Layer 10 of a small transformer language model trained on English Wikipedia (16 layers, counted from 0, width 128).
A neuron's activation on a vector x is GELU(weights . x + bias), where the dot is the dot product.
The model reads these tokens: "  " "|" "\n" "|" " 10" " |" " Iran" " (" "IR" "I" ")" " |" " 28" "5" " |" " 28" "3" " |" " 27"

The vector x that enters this layer's MLP at each token. A number n stands for n times 0.073.
0 "  ": -6 6 -9 9 14 17 4 -10 20 -30 15 -2 -9 -19 -10 -5 35 -42 -29 -4 9 -43 -12 -16 -3 10 -23 26 -11 27 2 -6 6 -25 -35 -71 8 -6 4 42 7 24 -2 2 -5 3 5 7 -1 -8 13 4 0 -21 9 -5 11 16 26 14 1 1 -9 10 -10 -1 -9 10 -4 13 -3 14 -4 -12 -11 10 -6 20 24 -9 10 -9 -7 17 25 22 -27 -2 8 36 -11 1 -20 16 2 -6 10 -14 0 -6 -16 -9 7 12 1 0 -10 -14 7 -17 11 11 -11 12 -35 4 34 23 -30 28 -23 15 7 28 7 -13 8 -2
1 "|": -4 -12 -2 24 21 -4 -19 0 -3 -7 5 5 -3 1 -13 -12 45 -36 11 -19 14 10 -19 -20 -2 19 -4 -2 3 -13 -17 30 -20 -2 0 -45 -14 0 24 -11 7 20 28 6 -13 45 -5 4 17 2 6 14 -11 -28 13 16 5 -3 28 1 1 -19 30 4 -8 -4 -8 -35 3 12 7 21 26 -19 8 7 10 31 16 -3 11 0 10 -26 -8 21 18 -13 -5 -4 0 8 -3 3 12 0 -54 -29 -5 -1 19 -15 6 22 14 -1 -57 -6 -3 -35 -7 -1 -3 25 -23 6 7 11 -18 28 -12 -23 20 31 4 -14 -14 2
2 "\n": -30 -5 -9 13 11 1 -6 -11 -16 -11 -11 -13 22 19 -10 -21 35 -24 1 -17 10 13 -16 -33 -3 24 -23 15 -2 -6 -11 40 -19 -1 -1 -17 -21 -1 -2 5 -3 17 3 4 5 16 1 10 0 30 28 24 -7 -9 -9 -26 5 -9 30 5 -3 2 3 -21 24 7 14 -36 1 31 4 4 24 -13 17 6 9 13 1 18 5 6 11 -1 -28 27 26 7 -16 16 -23 -2 5 -6 4 22 0 -20 -5 -4 17 5 -17 22 0 -14 -54 -13 9 -64 9 -10 -1 -5 -33 14 -9 -4 -10 43 15 -14 17 34 22 -3 -25 12
3 "|": -7 -13 12 22 12 -14 -13 21 -6 -11 -5 -4 5 12 -9 -18 47 -25 7 -22 35 -3 -4 -17 -3 34 -3 -16 -1 -31 9 31 -16 0 -7 -21 -4 -6 22 1 -3 40 30 -2 -10 35 12 1 26 7 11 6 -2 -32 -3 3 7 -5 8 18 -12 -16 14 -7 16 2 11 -35 -5 31 6 -3 16 -1 22 13 1 13 30 -8 4 3 4 -12 -17 -1 5 -6 -6 -1 -17 10 -5 6 -20 17 -41 -22 -8 13 15 -9 -8 14 16 -5 -63 -10 18 -25 7 9 -14 21 -34 12 6 11 0 11 -13 -21 6 15 -2 -18 -29 3
4 " 10": -12 -10 29 12 19 3 -5 7 -7 -8 -18 4 24 20 -6 -15 2 -41 20 -19 27 6 -18 -35 -3 26 1 -13 8 -19 -16 42 -20 -18 -7 -7 -6 -6 21 0 -7 38 9 -1 5 35 30 10 23 0 16 16 3 -31 -11 -4 15 -29 4 9 15 -10 15 -4 40 2 10 -26 -23 30 -3 -10 0 -3 -2 -11 17 3 -3 -21 -4 3 -1 1 -12 -10 7 -11 -25 11 9 17 8 16 -15 17 12 -22 -1 0 22 -5 -4 26 28 -11 -33 -4 6 -40 12 14 -13 3 -42 3 10 24 -6 12 -5 -17 -16 36 2 -23 -10 10
5 " |": -11 -12 25 28 23 -4 2 12 8 -6 -6 9 3 16 -7 1 29 -25 19 -7 17 -3 8 -6 -21 13 9 6 1 -25 -2 31 -13 -11 -15 -31 -9 2 6 -6 12 40 33 6 -1 29 5 -2 9 5 -1 9 -9 -22 13 -8 17 -5 20 25 0 -9 8 0 38 -3 -15 -46 4 4 5 -30 27 -8 13 8 11 0 4 -3 -6 -7 -14 -24 -9 -2 6 -19 -22 -1 0 34 10 7 -5 19 -11 -33 2 7 25 -22 0 26 22 -7 -46 -18 25 -57 -7 3 1 9 -37 15 -4 8 -3 -13 -16 -19 4 22 -8 -14 -16 13
6 " Iran": -2 2 10 30 -8 -16 4 -23 -4 -24 -17 -4 20 -4 -1 -19 39 -43 6 -9 11 -17 -11 -26 -8 26 -36 -17 -11 2 0 38 2 -27 -3 -20 -27 11 -9 -16 5 34 32 17 5 41 13 -3 18 5 1 4 -19 5 -16 -21 -10 -21 22 15 -18 -15 22 -13 41 -10 -1 -29 -6 6 10 -12 35 -20 13 -12 17 41 -12 -7 -27 -21 -13 -3 -8 18 11 -16 12 7 -4 13 10 20 7 17 -10 -5 -5 -6 38 -21 9 16 15 -8 3 0 24 -16 34 2 -17 10 -20 8 -4 15 13 2 -1 -7 -2 4 10 1 -22 30
7 " (": 0 -6 37 20 23 4 1 -12 -7 7 2 14 5 -5 1 -21 28 -33 0 -21 26 1 -28 -39 4 13 -12 7 3 1 -32 2 -12 -4 -6 11 -27 -3 -1 20 -11 20 18 7 -13 31 19 30 21 30 22 6 6 -14 -10 -23 -11 2 8 16 -30 -10 7 -20 7 1 -20 -29 -6 31 16 17 50 6 25 -1 -14 -8 -8 6 -8 -26 4 -28 -34 -11 27 -22 3 19 -31 5 -16 7 0 13 -46 -16 1 -8 16 -2 -13 14 21 5 -21 4 42 -19 8 6 4 1 -21 9 -19 17 8 1 -8 -8 -9 20 32 -23 10 13
8 "IR": -4 6 19 21 14 -16 -22 -8 11 -32 10 9 28 -3 16 -19 9 -10 0 -1 38 15 -10 -57 -2 27 -27 -32 1 -10 -21 29 -6 3 -13 -36 -20 24 23 0 2 33 28 8 -9 45 7 23 31 12 15 31 -6 12 -10 0 7 -19 4 21 -20 -14 17 -8 46 -8 25 -21 -3 20 6 6 8 14 24 0 -6 9 -18 -18 1 -10 -6 3 -4 -1 3 -23 -9 -3 -2 5 -11 -1 11 17 -76 -19 1 -13 17 -22 -6 1 17 2 -17 -7 4 -4 23 1 -21 -9 -15 15 -25 -3 -8 6 19 -8 -12 10 -7 -12 1 -2
9 "I": 6 19 36 -20 5 -4 3 4 9 -7 -6 12 23 -9 1 -15 -4 0 7 -12 26 17 -17 -47 -8 27 -38 -19 6 -18 -38 43 15 2 -23 -38 -17 7 8 -2 14 14 16 3 1 51 5 13 24 7 3 9 -1 9 2 -2 5 -1 17 15 -19 -18 40 -3 30 -10 4 -30 -14 3 6 25 21 -5 3 4 6 0 -16 -2 -22 -14 6 -18 15 11 13 -9 -3 11 0 2 -20 3 11 44 -58 -39 10 13 21 -23 1 11 9 9 -9 17 6 3 24 -6 -16 2 -17 6 -39 -4 -5 -5 7 -12 -1 19 -17 -7 -27 -6
10 ")": 4 11 55 14 11 10 -8 0 5 1 -20 11 0 -6 0 -24 30 -24 -4 -22 3 15 -24 -27 4 17 -51 6 -1 -8 -4 35 -12 12 -11 -6 -16 22 17 9 15 16 34 6 -13 24 2 22 6 6 -4 -12 -1 -1 -23 -32 -9 -21 35 23 -8 -14 22 3 5 1 -12 -34 -10 24 0 6 32 7 35 -5 2 -1 -17 -7 -18 -19 -1 -12 -18 6 21 -15 -6 16 -5 6 5 16 10 36 -60 -26 12 -12 9 -16 -16 9 19 -6 8 -11 22 -43 7 -3 -7 17 -17 -10 6 8 5 8 4 -32 8 5 36 -14 -17 18
11 " |": 9 -5 31 42 16 -4 -13 8 -2 4 -16 3 5 -1 -5 -14 54 -35 -1 -21 24 17 -9 -13 -3 20 2 13 -7 -3 -10 16 -18 -4 1 -11 -23 14 11 18 3 13 38 8 -12 30 19 0 11 -2 9 -3 -6 -12 -17 -19 -12 -3 22 12 -9 -22 12 -5 21 4 -7 -53 5 19 6 -3 21 -1 24 -3 12 23 11 -1 -3 -16 0 -31 -25 1 24 -11 9 14 -5 8 -7 13 6 7 -94 -21 -3 -19 11 -18 -1 20 25 2 -20 -10 13 -34 -9 -5 -2 15 -20 6 -1 19 4 -24 -3 -25 1 9 19 -17 -14 25
12 " 28": -16 -14 23 19 18 1 -10 -13 -3 -15 -5 16 33 -6 -1 -28 30 -41 14 -27 18 15 -23 -26 -14 24 11 -16 11 -13 -35 40 -25 -15 -14 -21 -18 3 22 4 -6 17 17 12 4 26 26 27 8 13 25 14 -10 -20 -4 -12 -13 -22 27 -4 0 -23 11 -5 43 5 -5 -29 7 22 4 1 4 -16 15 -14 16 16 -22 -31 -11 6 8 5 5 13 30 -13 3 21 9 1 12 19 -9 -13 -47 -8 -2 -3 14 -11 1 30 17 -22 -5 1 -5 -52 14 5 12 5 -8 11 -21 22 -6 -35 5 -15 -6 14 16 -20 2 23
13 "5": -28 1 1 31 17 25 1 -21 -3 -9 -1 18 21 0 -8 -26 26 -44 26 -19 14 -4 -21 -4 -20 -1 -2 -7 7 -44 -24 50 1 10 -17 -11 -7 9 32 11 -5 16 18 9 7 21 -19 27 12 -1 29 32 -13 -10 -5 -9 -6 -8 41 -2 0 2 19 -9 8 -6 -22 -27 6 -3 6 -14 33 3 28 -14 3 18 -20 -22 -17 16 -11 -3 12 5 22 -21 -18 -3 14 -2 21 9 -7 1 -19 -19 -12 -25 8 -27 -6 20 17 -12 -21 13 -4 -43 6 21 18 7 -4 11 -4 12 -19 -21 6 -9 -6 31 2 -14 -5 17
14 " |": -4 3 -5 41 11 3 -1 0 9 -1 -7 6 4 4 2 -15 49 -43 25 -24 15 9 2 -9 -19 -5 7 9 2 -21 -20 34 -8 15 -17 -15 -20 2 30 0 5 21 42 4 -10 24 -7 22 8 -9 7 24 1 -11 2 -9 -17 2 36 4 -10 -2 18 -3 30 -5 -25 -53 5 -14 3 -6 19 -17 21 -2 -13 15 -12 -5 -9 -20 -5 -34 14 7 38 -4 -15 -1 -2 -8 -5 -2 5 3 -42 -8 -8 -9 28 -17 16 16 20 -1 -28 -8 7 -48 -10 1 20 11 -21 2 -8 2 -21 -21 6 -2 17 37 3 0 -2 16
15 " 28": -9 -8 -1 25 9 -17 -12 -4 -1 -11 7 8 37 -1 3 -32 26 -48 14 -30 14 12 -16 -28 -11 6 0 -18 4 -9 -34 44 -19 -12 -16 -19 -12 2 31 -5 3 18 26 7 -3 17 19 33 9 11 19 21 -3 -24 8 -5 -17 -17 29 -14 -14 -10 11 4 52 4 3 -28 3 9 -6 -4 -1 -11 25 -8 -3 4 -34 -31 -13 12 9 2 13 14 39 -3 1 4 5 -2 10 10 -6 0 -41 1 -3 2 25 -14 21 19 15 -21 -10 0 -2 -59 22 1 31 1 -18 1 -31 18 -16 -28 6 3 -6 23 9 -2 -2 27
16 "3": -22 -1 -8 21 10 5 -2 -16 -3 -9 3 17 36 10 -7 -23 22 -47 8 -22 2 -5 -29 -4 -18 -15 -8 -6 5 -40 -18 45 10 10 -11 -7 -1 17 32 4 5 19 21 -1 0 17 -13 33 5 4 22 35 -12 -8 6 2 -3 0 38 -14 3 5 21 -3 23 -7 -8 -27 5 -10 5 -5 18 7 38 -5 -2 9 -31 -27 -19 11 -6 -25 3 15 24 -17 -16 2 11 7 17 2 -7 21 -31 -15 -17 -25 9 -28 7 21 6 -16 -21 15 3 -57 22 25 25 6 -12 -2 -20 16 -22 -13 5 9 -6 26 -6 -2 -8 10
17 " |": 6 3 -11 35 3 -13 -4 2 4 3 -3 -3 11 7 0 -19 47 -42 20 -25 5 14 -2 -9 -8 -13 1 7 3 -13 -21 33 3 12 -14 -14 -15 7 36 -9 8 23 45 2 -10 31 -2 22 4 -4 6 20 3 -13 7 -6 -20 5 33 2 -16 -1 22 2 29 -5 -17 -55 4 -18 2 9 14 -15 20 4 -12 12 -21 -6 -11 -18 -5 -30 7 11 40 -8 -11 -2 -2 -5 -8 -3 8 10 -46 -9 -8 -6 24 -14 20 15 11 3 -33 -5 6 -53 -4 -1 26 9 -22 -8 -8 11 -30 -5 7 5 18 30 6 2 -16 16
18 " 27": 1 -11 0 18 9 -23 -18 -5 -4 -8 9 6 38 3 -7 -36 24 -40 11 -30 14 13 -17 -28 -4 0 -7 -17 -1 -2 -37 46 -16 -13 -5 -17 -12 9 37 -9 5 16 21 5 -5 18 23 33 5 16 19 18 -1 -28 9 -3 -19 -14 25 -22 -14 -8 16 3 51 8 9 -27 -1 6 -6 5 0 -2 24 -12 -11 4 -37 -30 -7 13 10 1 1 13 42 0 3 10 1 1 7 6 -3 0 -40 2 -4 2 26 -12 25 16 11 -16 -8 -3 -1 -65 31 -2 36 -4 -18 -5 -26 20 -21 -14 6 3 -11 22 10 1 -13 22

Each question shows the input weights of one neuron of the MLP. A number n stands for n times 0.006.

n265 (bias -0.140): -2 16 -25 10 9 1 9 26 5 -8 15 6 -8 -41 -30 27 27 -9 23 -12 -26 -11 -1 -2 35 17 23 -11 14 11 16 7 -7 -39 -21 -15 10 9 25 -3 42 -61 -4 45 41 -5 -1 40 -19 1 6 -23 37 8 12 19 8 -36 22 -4 8 -2 -14 25 -29 -5 48 -20 -8 8 3 -34 -36 20 -12 4 -27 -13 11 20 23 18 -2 4 -13 -25 -17 -6 -30 -16 -47 23 -18 0 -17 -8 16 19 20 -36 54 0 -24 27 -12 -22 -38 11 6 15 -42 -2 10 18 -6 -44 8 -38 20 -4 -10 17 46 -14 -18 5 1 -1
Which token does this neuron like most? 0 "  "

n330 (bias -0.187): 0 -10 -12 -5 -17 24 36 -27 -10 39 -15 3 11 -24 12 1 -14 4 8 31 -14 -14 2 7 2 -9 -10 9 3 7 -19 7 -14 -10 -3 2 -62 6 -4 -21 -8 -9 -17 -8 17 1 -35 13 16 -12 7 -8 17 20 11 -1 -27 -12 5 4 18 31 22 -34 2 -7 -38 -27 30 27 35 -12 -2 -31 -27 7 -3 -2 -25 6 23 -21 -40 25 2 -20 26 -3 8 28 19 27 2 20 -17 13 5 1 -5 16 16 6 -35 18 -3 12 20 -1 3 -18 -7 -23 -22 -2 -8 1 27 3 -4 22 10 30 7 18 -28 13 16 -26
On which two tokens does it fire most, strongest first? 6 " Iran", 2 "\n"

n318 (bias -0.058): 5 0 -14 -12 -20 40 31 -3 -26 42 27 6 -27 7 -2 -40 1 5 29 -5 -17 -5 -19 -3 33 17 -25 -27 26 12 4 12 -19 5 22 -22 29 18 22 -14 19 5 -21 4 22 -1 -20 -12 31 19 10 -1 -2 15 -17 -17 -20 7 24 -24 -2 -12 2 28 -18 -6 -42 -36 -3 -33 21 13 -32 -45 -7 12 11 -26 27 10 -15 -25 4 -9 -19 10 -9 -7 3 -1 -5 -1 -33 -7 15 -13 29 31 2 -44 -30 6 23 12 22 -2 -25 -9 21 3 -9 -12 -37 -19 29 -5 -13 -10 19 19 10 2 17 -3 -5 -22 12 32
On which two tokens does it fire most, strongest first? 1 "|", 2 "\n"

n246 (bias -0.106): -17 40 44 -22 23 6 -2 2 2 27 6 -23 16 -12 -7 12 -18 -5 -5 20 17 -12 11 18 20 -2 -3 20 28 16 -1 -25 -1 -20 15 -16 15 30 9 16 -13 -38 2 21 -23 -15 -7 -14 15 10 4 -8 -20 4 -14 7 -9 9 -23 29 -7 10 8 -23 -35 5 6 -11 -32 -8 -23 49 -26 5 -17 -25 -10 -1 10 -4 -10 18 -4 -29 -17 -7 33 -13 17 -1 -4 0 21 -7 16 -22 6 -8 3 -23 2 -8 -25 -13 -2 -3 5 16 48 17 8 -29 -20 2 -27 29 -16 70 1 -35 -34 25 11 3 45 28 -1 29
On which token does it fire most, and how strongly? 7 " (", at about 2.4

n31 (bias -0.061): 11 33 0 8 -5 9 39 9 -3 21 -14 -28 36 -15 -10 3 -20 -5 -1 22 9 13 -9 29 -4 4 10 32 -2 22 7 -5 28 18 3 9 -8 14 -22 23 11 1 -31 -32 18 -19 -24 -2 15 -23 43 30 0 -20 24 1 -14 -19 22 -5 -4 -9 -26 -18 7 -3 -1 -4 31 -1 2 21 20 -38 -4 17 -18 -18 -20 -18 -16 3 19 29 1 -8 3 4 -18 13 -8 25 -4 -11 -18 10 -16 -14 -10 5 1 21 -57 -23 17 13 15 -1 5 -30 6 1 21 -6 11 -27 -3 -41 -8 -5 34 16 -4 -5 -14 13 10 -3
Which token does this neuron like most? 16 "3"

n373 (bias -0.123): 6 22 -21 -20 12 -1 -4 13 14 21 22 -20 11 -17 -11 2 -10 -14 13 7 31 -49 14 17 -11 -12 -1 10 27 -4 -1 -1 16 -2 -10 -2 24 8 -4 -6 -14 3 14 32 7 1 -16 18 -6 -19 -20 22 -16 28 -20 19 2 36 -16 5 32 4 -4 29 -6 -10 19 27 -5 -22 -53 13 -21 -10 8 -1 -38 1 10 -1 12 -16 -35 4 14 -6 1 -16 -20 -2 -25 -1 -20 -11 7 7 2 -1 4 2 6 -32 20 -4 27 -29 20 -23 10 -25 -25 -8 -6 -6 9 -36 -13 -21 44 68 16 -15 -8 -11 32 -12 -2 -6
On which token does it fire most, and how strongly? 0 "  ", at about 1.2

n334 (bias -0.193): -41 -41 -3 -40 46 -33 10 -12 -12 -3 11 42 -22 12 -16 -26 -1 -18 12 41 -2 -5 -13 14 10 -21 32 12 15 -16 -11 -40 38 -16 -15 -19 7 3 10 14 -35 -12 3 -14 -16 9 -5 -14 -19 35 -38 -11 13 -8 -3 8 -32 -34 -2 37 7 3 -31 5 26 -3 9 19 -12 -20 -7 2 8 -24 45 4 -23 10 9 30 -2 41 -2 19 -11 -6 -1 36 -30 -2 33 27 6 23 27 7 -15 -9 30 4 11 -13 3 4 -9 5 -22 2 28 17 -17 10 18 20 10 -9 -17 -29 1 -5 -21 24 -32 -1 11 -21 16 14
On which two tokens does it fire most, strongest first? 5 " |", 7 " ("

n228 (bias -0.093): 3 31 32 10 -21 1 14 14 21 -2 -6 -12 -6 12 5 28 -3 -15 32 14 1 -18 -15 23 -19 34 -7 3 21 -3 11 -20 15 -20 -2 0 8 6 -18 13 -12 29 -21 -11 -16 29 -13 -13 34 -7 -20 -15 20 11 -26 -31 19 -37 18 17 7 20 -12 15 25 17 15 13 2 20 2 -22 -10 13 -17 4 -3 -14 22 1 -20 22 6 -8 -11 13 10 -19 12 -10 -24 2 26 -1 -8 16 14 -3 -15 31 -5 -16 2 14 0 -11 9 -12 34 14 -21 -19 -1 6 -14 -1 -16 -32 30 -31 8 -3 3 -25 17 -32 29 -3
On which token does it fire most, and how strongly? 5 " |", at about 2.1

n36 (bias -0.175): 33 -7 -26 2 -33 -4 -26 -26 -30 -36 11 17 8 21 -27 5 -20 36 -8 -19 34 -17 35 34 35 22 -17 1 -14 8 -13 7 -13 -27 1 19 -23 0 2 -7 6 -27 -9 19 8 -6 -2 -9 14 24 -20 -2 -16 20 0 -22 34 -17 12 -18 -19 -33 -6 -6 -1 -15 -18 22 6 -40 7 14 -36 5 23 11 10 9 8 0 17 -18 17 26 -31 7 -21 -6 0 22 2 -2 -8 2 -9 7 -31 9 6 -19 -33 0 -30 -15 -22 -3 0 21 5 16 7 34 -17 16 -14 -8 -3 -35 -33 -35 -6 9 8 49 -1 -17 15 9
On which token does it fire most, and how strongly? 8 "IR", at about 0.41

n9 (bias -0.108): 1 -13 3 -19 1 27 1 -19 35 -46 5 13 34 29 15 -30 -13 1 29 -10 -21 -17 -51 16 -29 13 5 4 -4 -3 5 -15 0 -10 -14 2 -2 -9 10 -11 -14 19 -1 -3 7 24 -24 3 -1 -10 -34 12 12 14 -2 -22 8 17 -20 -9 -28 14 -32 -22 3 24 -17 0 8 -27 27 -17 -14 -14 -5 15 9 -4 7 -36 1 -5 -20 -6 -2 15 38 -47 -22 25 -6 16 6 -17 2 -17 13 -9 -33 -15 -3 -9 16 5 -1 10 5 2 -6 4 -9 10 3 -21 56 9 30 -3 23 9 -36 -9 15 -4 -22 6 22 9
Which token does this neuron like most? 13 "5"

n383 (bias -0.098): 8 -13 20 20 -9 -1 3 18 6 -4 -2 19 19 -31 13 -30 -1 4 17 33 5 13 35 -23 -10 12 -12 -10 24 6 -10 16 16 9 -4 9 38 21 -7 -3 43 -19 23 -21 9 -17 5 -29 -8 19 -6 4 -9 12 -23 -14 7 -16 29 -12 -21 -33 -33 -12 11 -13 -27 6 -11 -29 -10 -11 -34 27 17 11 18 -2 43 34 -4 29 13 2 -11 -3 13 12 -36 17 -16 -17 -29 10 -2 -32 -2 -11 -31 26 -16 -1 -26 6 -18 4 10 -16 22 8 13 -10 18 0 18 -26 -1 9 4 -34 -28 33 0 11 1 -14 9 12
Which token does this neuron like most? 11 " |"

n322 (bias -0.140): -14 33 -8 20 -10 7 15 26 -17 -21 -23 -20 -29 34 -4 -22 -18 -5 17 14 -13 -10 -10 -7 -23 39 17 -14 -1 14 13 -37 25 -4 -19 40 -19 -2 4 10 14 -11 27 12 -24 31 25 -1 -28 -2 13 15 41 -51 36 -10 -5 8 15 -47 -19 3 15 -24 -18 -10 12 7 3 -49 14 0 7 11 19 4 5 -8 25 2 -25 19 32 11 -18 15 -19 -21 -1 7 -18 -9 6 -2 1 -13 13 -11 11 5 12 -17 7 -44 23 0 15 21 -19 9 -1 -6 -7 -20 5 2 -8 23 -20 5 -25 -2 -29 -37 30 -3 14 24
Which token does this neuron like most? 7 " ("

n305 (bias -0.167): 20 -18 -8 7 -43 27 32 19 -15 -27 36 -10 15 -4 -21 -34 -8 19 5 13 -1 24 9 -6 -1 0 1 4 -13 6 29 -20 -6 19 9 -24 -19 25 -30 9 -41 5 10 1 -6 1 -30 13 20 -16 -15 11 -2 1 -30 -11 9 -2 14 1 8 -7 -11 0 -17 -20 -4 -46 22 0 13 15 -24 -10 -9 -23 22 -1 3 -21 -18 25 18 35 -11 -20 -33 -11 34 -1 -8 -18 11 21 2 3 -13 -1 31 2 6 6 -23 5 -9 -20 -11 3 -62 -5 -16 20 9 -9 17 -41 -4 -16 4 -32 -4 34 7 -1 43 -40 41 15
Which token does this neuron like most? 12 " 28"

n62 (bias -0.166): 22 -16 17 -9 -14 12 15 3 -40 18 19 -42 -19 -23 -33 6 -10 -10 6 -1 -21 20 29 0 4 2 -13 -7 -13 18 0 24 -16 -10 11 -8 -4 13 -6 -1 62 -36 -9 -18 -8 -9 15 17 41 -7 18 -12 -18 -2 1 -9 1 15 35 -3 3 -5 -3 -16 14 -9 22 -25 -12 -10 -45 -2 7 20 -15 -19 -8 -26 5 14 12 -2 3 4 -19 9 -22 51 -16 17 -30 -45 -27 7 19 15 14 -6 -21 30 19 1 11 1 -4 12 18 -1 14 -3 11 27 15 -4 10 34 -5 -17 -21 36 -2 -6 7 -26 24 10 24 11
On which token does it fire most, and how strongly? 2 "\n", at about 1.5

n317 (bias -0.179): -31 24 -6 2 16 -11 -27 -10 14 14 24 -19 -2 -1 13 4 -2 -25 5 8 -13 -2 -54 -1 -8 9 -34 -15 -20 23 -17 18 4 6 -9 24 18 -34 6 -8 -15 4 16 -26 12 -37 -14 -1 39 6 -11 -2 -18 -12 -19 31 -17 -15 11 -16 -21 10 -9 -1 4 -1 22 7 -12 -38 -33 -9 2 23 8 -2 -33 27 22 -9 16 -1 -7 -4 -1 38 27 -23 -19 15 -4 -49 9 -10 21 -8 -9 6 -24 -6 7 -13 12 -7 2 -17 -25 -9 -14 23 7 47 -48 -14 28 -16 19 -2 -6 -5 -14 -11 2 -31 -6 8 -3 -17
Which token does this neuron like most? 16 "3"

n171 (bias -0.067): 56 10 4 -2 33 -9 -14 -6 8 -30 -5 8 -11 -7 38 -9 11 -23 -7 -7 -42 4 33 -16 -18 -19 -1 -4 -1 8 -4 -36 -10 15 -4 2 28 -43 9 2 13 19 4 -5 -13 19 -22 13 -18 -16 11 -37 -17 -13 20 -34 -21 4 -27 9 26 14 14 -5 38 34 -14 -13 19 -6 1 4 -1 -9 26 -24 32 19 -15 25 28 -10 10 -6 56 12 26 4 20 10 -10 9 64 -19 -13 -15 4 -40 -18 47 -39 -26 -35 -26 -12 -2 9 6 5 23 -24 21 -15 6 14 -4 12 -2 -12 -7 -8 -22 -33 -6 16 8 22 -29
Which token does this neuron like most? 0 "  "

n284 (bias -0.094): 11 8 -5 11 8 25 5 11 8 -1 -7 -32 14 4 31 -10 16 20 -7 28 32 20 4 8 -2 -20 3 1 42 12 6 -34 -24 6 -10 34 -17 -8 2 0 -2 1 -14 -35 -22 -11 8 -9 7 4 -11 7 22 9 -32 1 9 11 -15 23 -4 19 -16 28 -18 -3 -11 -19 -53 9 21 28 8 21 17 24 -22 -27 -8 -1 -3 -24 -22 -23 5 5 3 -16 -24 32 -7 -13 -44 -14 2 -14 -2 17 -33 9 3 2 -19 -12 10 -11 3 -2 12 25 11 18 5 46 -2 -28 13 41 6 10 -20 -4 -1 -6 15 7 6 -11
On which token does it fire most, and how strongly? 7 " (", at about 2.7

n324 (bias -0.105): -13 14 -10 8 18 -4 -1 -26 10 -11 7 -26 17 -17 -38 -4 11 -15 -27 29 2 -15 34 -33 26 -32 18 6 -19 -18 13 11 -25 8 30 10 10 -11 -1 26 19 39 5 -20 4 -27 -3 18 -4 -10 58 -10 38 31 -22 -13 -8 20 -5 -11 -20 24 29 -11 11 11 20 -5 14 32 28 -4 -24 -5 -7 -20 -22 -4 -4 23 -9 1 -23 -2 14 19 -13 13 -20 -27 39 9 3 3 -34 5 21 -18 -8 -31 -19 20 -6 -34 2 18 6 -7 2 24 -1 -4 18 -17 -1 17 -30 -12 -28 18 -16 -20 -13 -35 -48 4 -25 37
On which three tokens does it fire most, strongest first? 8 "IR", 2 "\n", 16 "3"

n239 (bias -0.178): 17 2 -22 -37 -2 -7 46 2 -5 7 -18 -8 -13 -8 -27 9 -11 8 -1 7 -18 16 -30 -22 7 -23 15 9 -33 -3 -1 22 -29 -28 -3 10 -28 21 -14 -28 -16 6 -6 3 18 22 6 -2 -11 17 16 -15 -8 8 21 -18 -21 -10 17 -1 -5 14 10 30 30 -20 -31 -25 -20 -27 -6 13 -3 -2 -37 -30 23 12 16 46 14 -13 -8 35 7 -30 -44 37 -2 11 2 -2 -13 -19 3 14 20 -8 -8 -7 7 4 -7 5 -28 24 15 6 26 -26 -13 -4 -12 -2 15 16 5 -7 -18 11 1 -29 -6 6 7 -1 10 -3
On which two tokens does it fire most, strongest first? 2 "\n", 6 " Iran"

n248 (bias -0.079): 27 20 -13 0 26 13 -31 11 -17 -12 4 12 15 -33 -1 -9 24 4 5 -36 -9 -12 20 -18 -36 21 28 -27 22 -8 42 -24 -26 -11 44 -41 18 3 27 30 4 -13 -20 -14 12 -32 18 -26 45 -5 -24 -1 15 24 -18 0 3 18 6 11 34 24 14 -1 13 -4 -4 -16 -8 2 -19 -27 -11 -22 29 12 -8 -21 -7 5 16 24 -11 6 45 -18 19 47 -44 0 -11 -29 14 -4 24 -17 -2 -42 14 17 -22 -27 15 24 14 15 12 -7 6 43 -1 1 13 -4 -13 -13 28 5 -31 -23 13 4 27 -24 -13 -30 0 17
Which token does this neuron like most? 0 "  "

n297 (bias -0.078): -8 30 3 -16 31 -10 40 -24 2 -1 24 3 -16 -14 -8 -3 -37 -4 -2 -15 21 -8 -23 -21 0 -8 18 -4 -16 41 -18 -12 7 12 0 22 -13 29 16 26 -2 -4 1 -15 -26 2 -24 -10 2 5 -3 -1 -30 20 1 20 -44 7 7 -22 45 2 44 -11 28 38 -20 -20 -9 -27 18 -6 -3 -2 -30 11 -14 20 1 -12 5 -2 9 4 -22 -30 -25 23 -26 15 4 -8 5 26 42 17 4 -10 5 -20 -6 14 -4 -52 15 17 17 -17 27 30 0 -20 22 -37 -15 11 -1 -3 10 12 -9 -1 45 -26 25 16 -16 41
On which three tokens does it fire most, strongest first? 7 " (", 10 ")", 9 "I"

n291 (bias -0.192): -1 25 26 -1 14 -3 -19 -34 -49 6 -16 27 18 -8 0 2 -20 3 -16 15 -49 -9 -12 -9 -7 8 4 38 -11 34 7 31 -3 48 -14 -11 1 25 -9 -11 10 -11 -15 17 -4 -7 15 -38 24 2 2 -12 15 5 -2 -14 0 11 -11 -2 -7 15 -17 -46 -4 -4 -37 3 -6 5 -6 11 -9 15 10 16 16 -8 3 -1 24 27 -6 0 -14 -8 16 -13 26 32 -25 15 12 6 -3 -8 5 10 -13 -2 9 -15 17 -9 -5 32 35 -11 5 -8 5 -4 -28 -22 -1 -9 13 -5 6 -6 -17 -52 9 -5 -8 -19 9 -20
On which token does it fire most, and how strongly? 10 ")", at about 1.3

n168 (bias -0.131): 17 -57 -29 12 43 -15 17 38 0 -17 -42 5 -15 -10 6 -24 5 24 -18 12 32 17 -25 36 39 4 -29 14 5 -34 -36 7 33 -54 -10 1 19 25 10 -17 19 25 -35 -39 30 -17 8 33 22 11 26 38 -20 8 7 2 19 -15 -11 20 6 -37 13 -14 24 -2 17 6 6 10 23 -11 -9 -12 36 20 -48 40 9 7 11 14 -30 9 -1 -19 -18 -5 -8 -36 7 26 -25 18 -5 7 7 -55 -30 37 18 11 15 -16 -28 3 -13 5 -14 21 5 31 -3 -7 14 -15 1 -30 -22 -24 20 10 -18 -2 -18 31 29 -55
On which token does it fire most, and how strongly? 8 "IR", at about 3.3

n74 (bias -0.183): 1 -11 -4 14 33 -29 42 40 -18 -16 -26 -31 5 13 -1 -23 -17 26 -20 -18 5 -5 6 -10 -21 29 38 15 -21 3 -1 22 29 15 -21 -21 25 61 1 -6 -19 9 -26 -27 2 -24 -14 0 -1 13 -12 -9 17 -3 -3 -22 43 -13 -1 8 -4 7 -4 -1 -24 6 27 -15 3 -19 10 26 -13 -19 -40 4 -10 18 -22 27 -4 23 40 9 -8 4 7 20 -14 11 -8 -1 9 -34 13 32 33 9 19 36 -14 -15 -2 -44 38 -8 28 -35 -15 -27 -7 16 4 34 -8 -8 -27 -11 8 -5 -11 -4 -19 -44 15 -13 -10 8
Which token does this neuron like most? 2 "\n"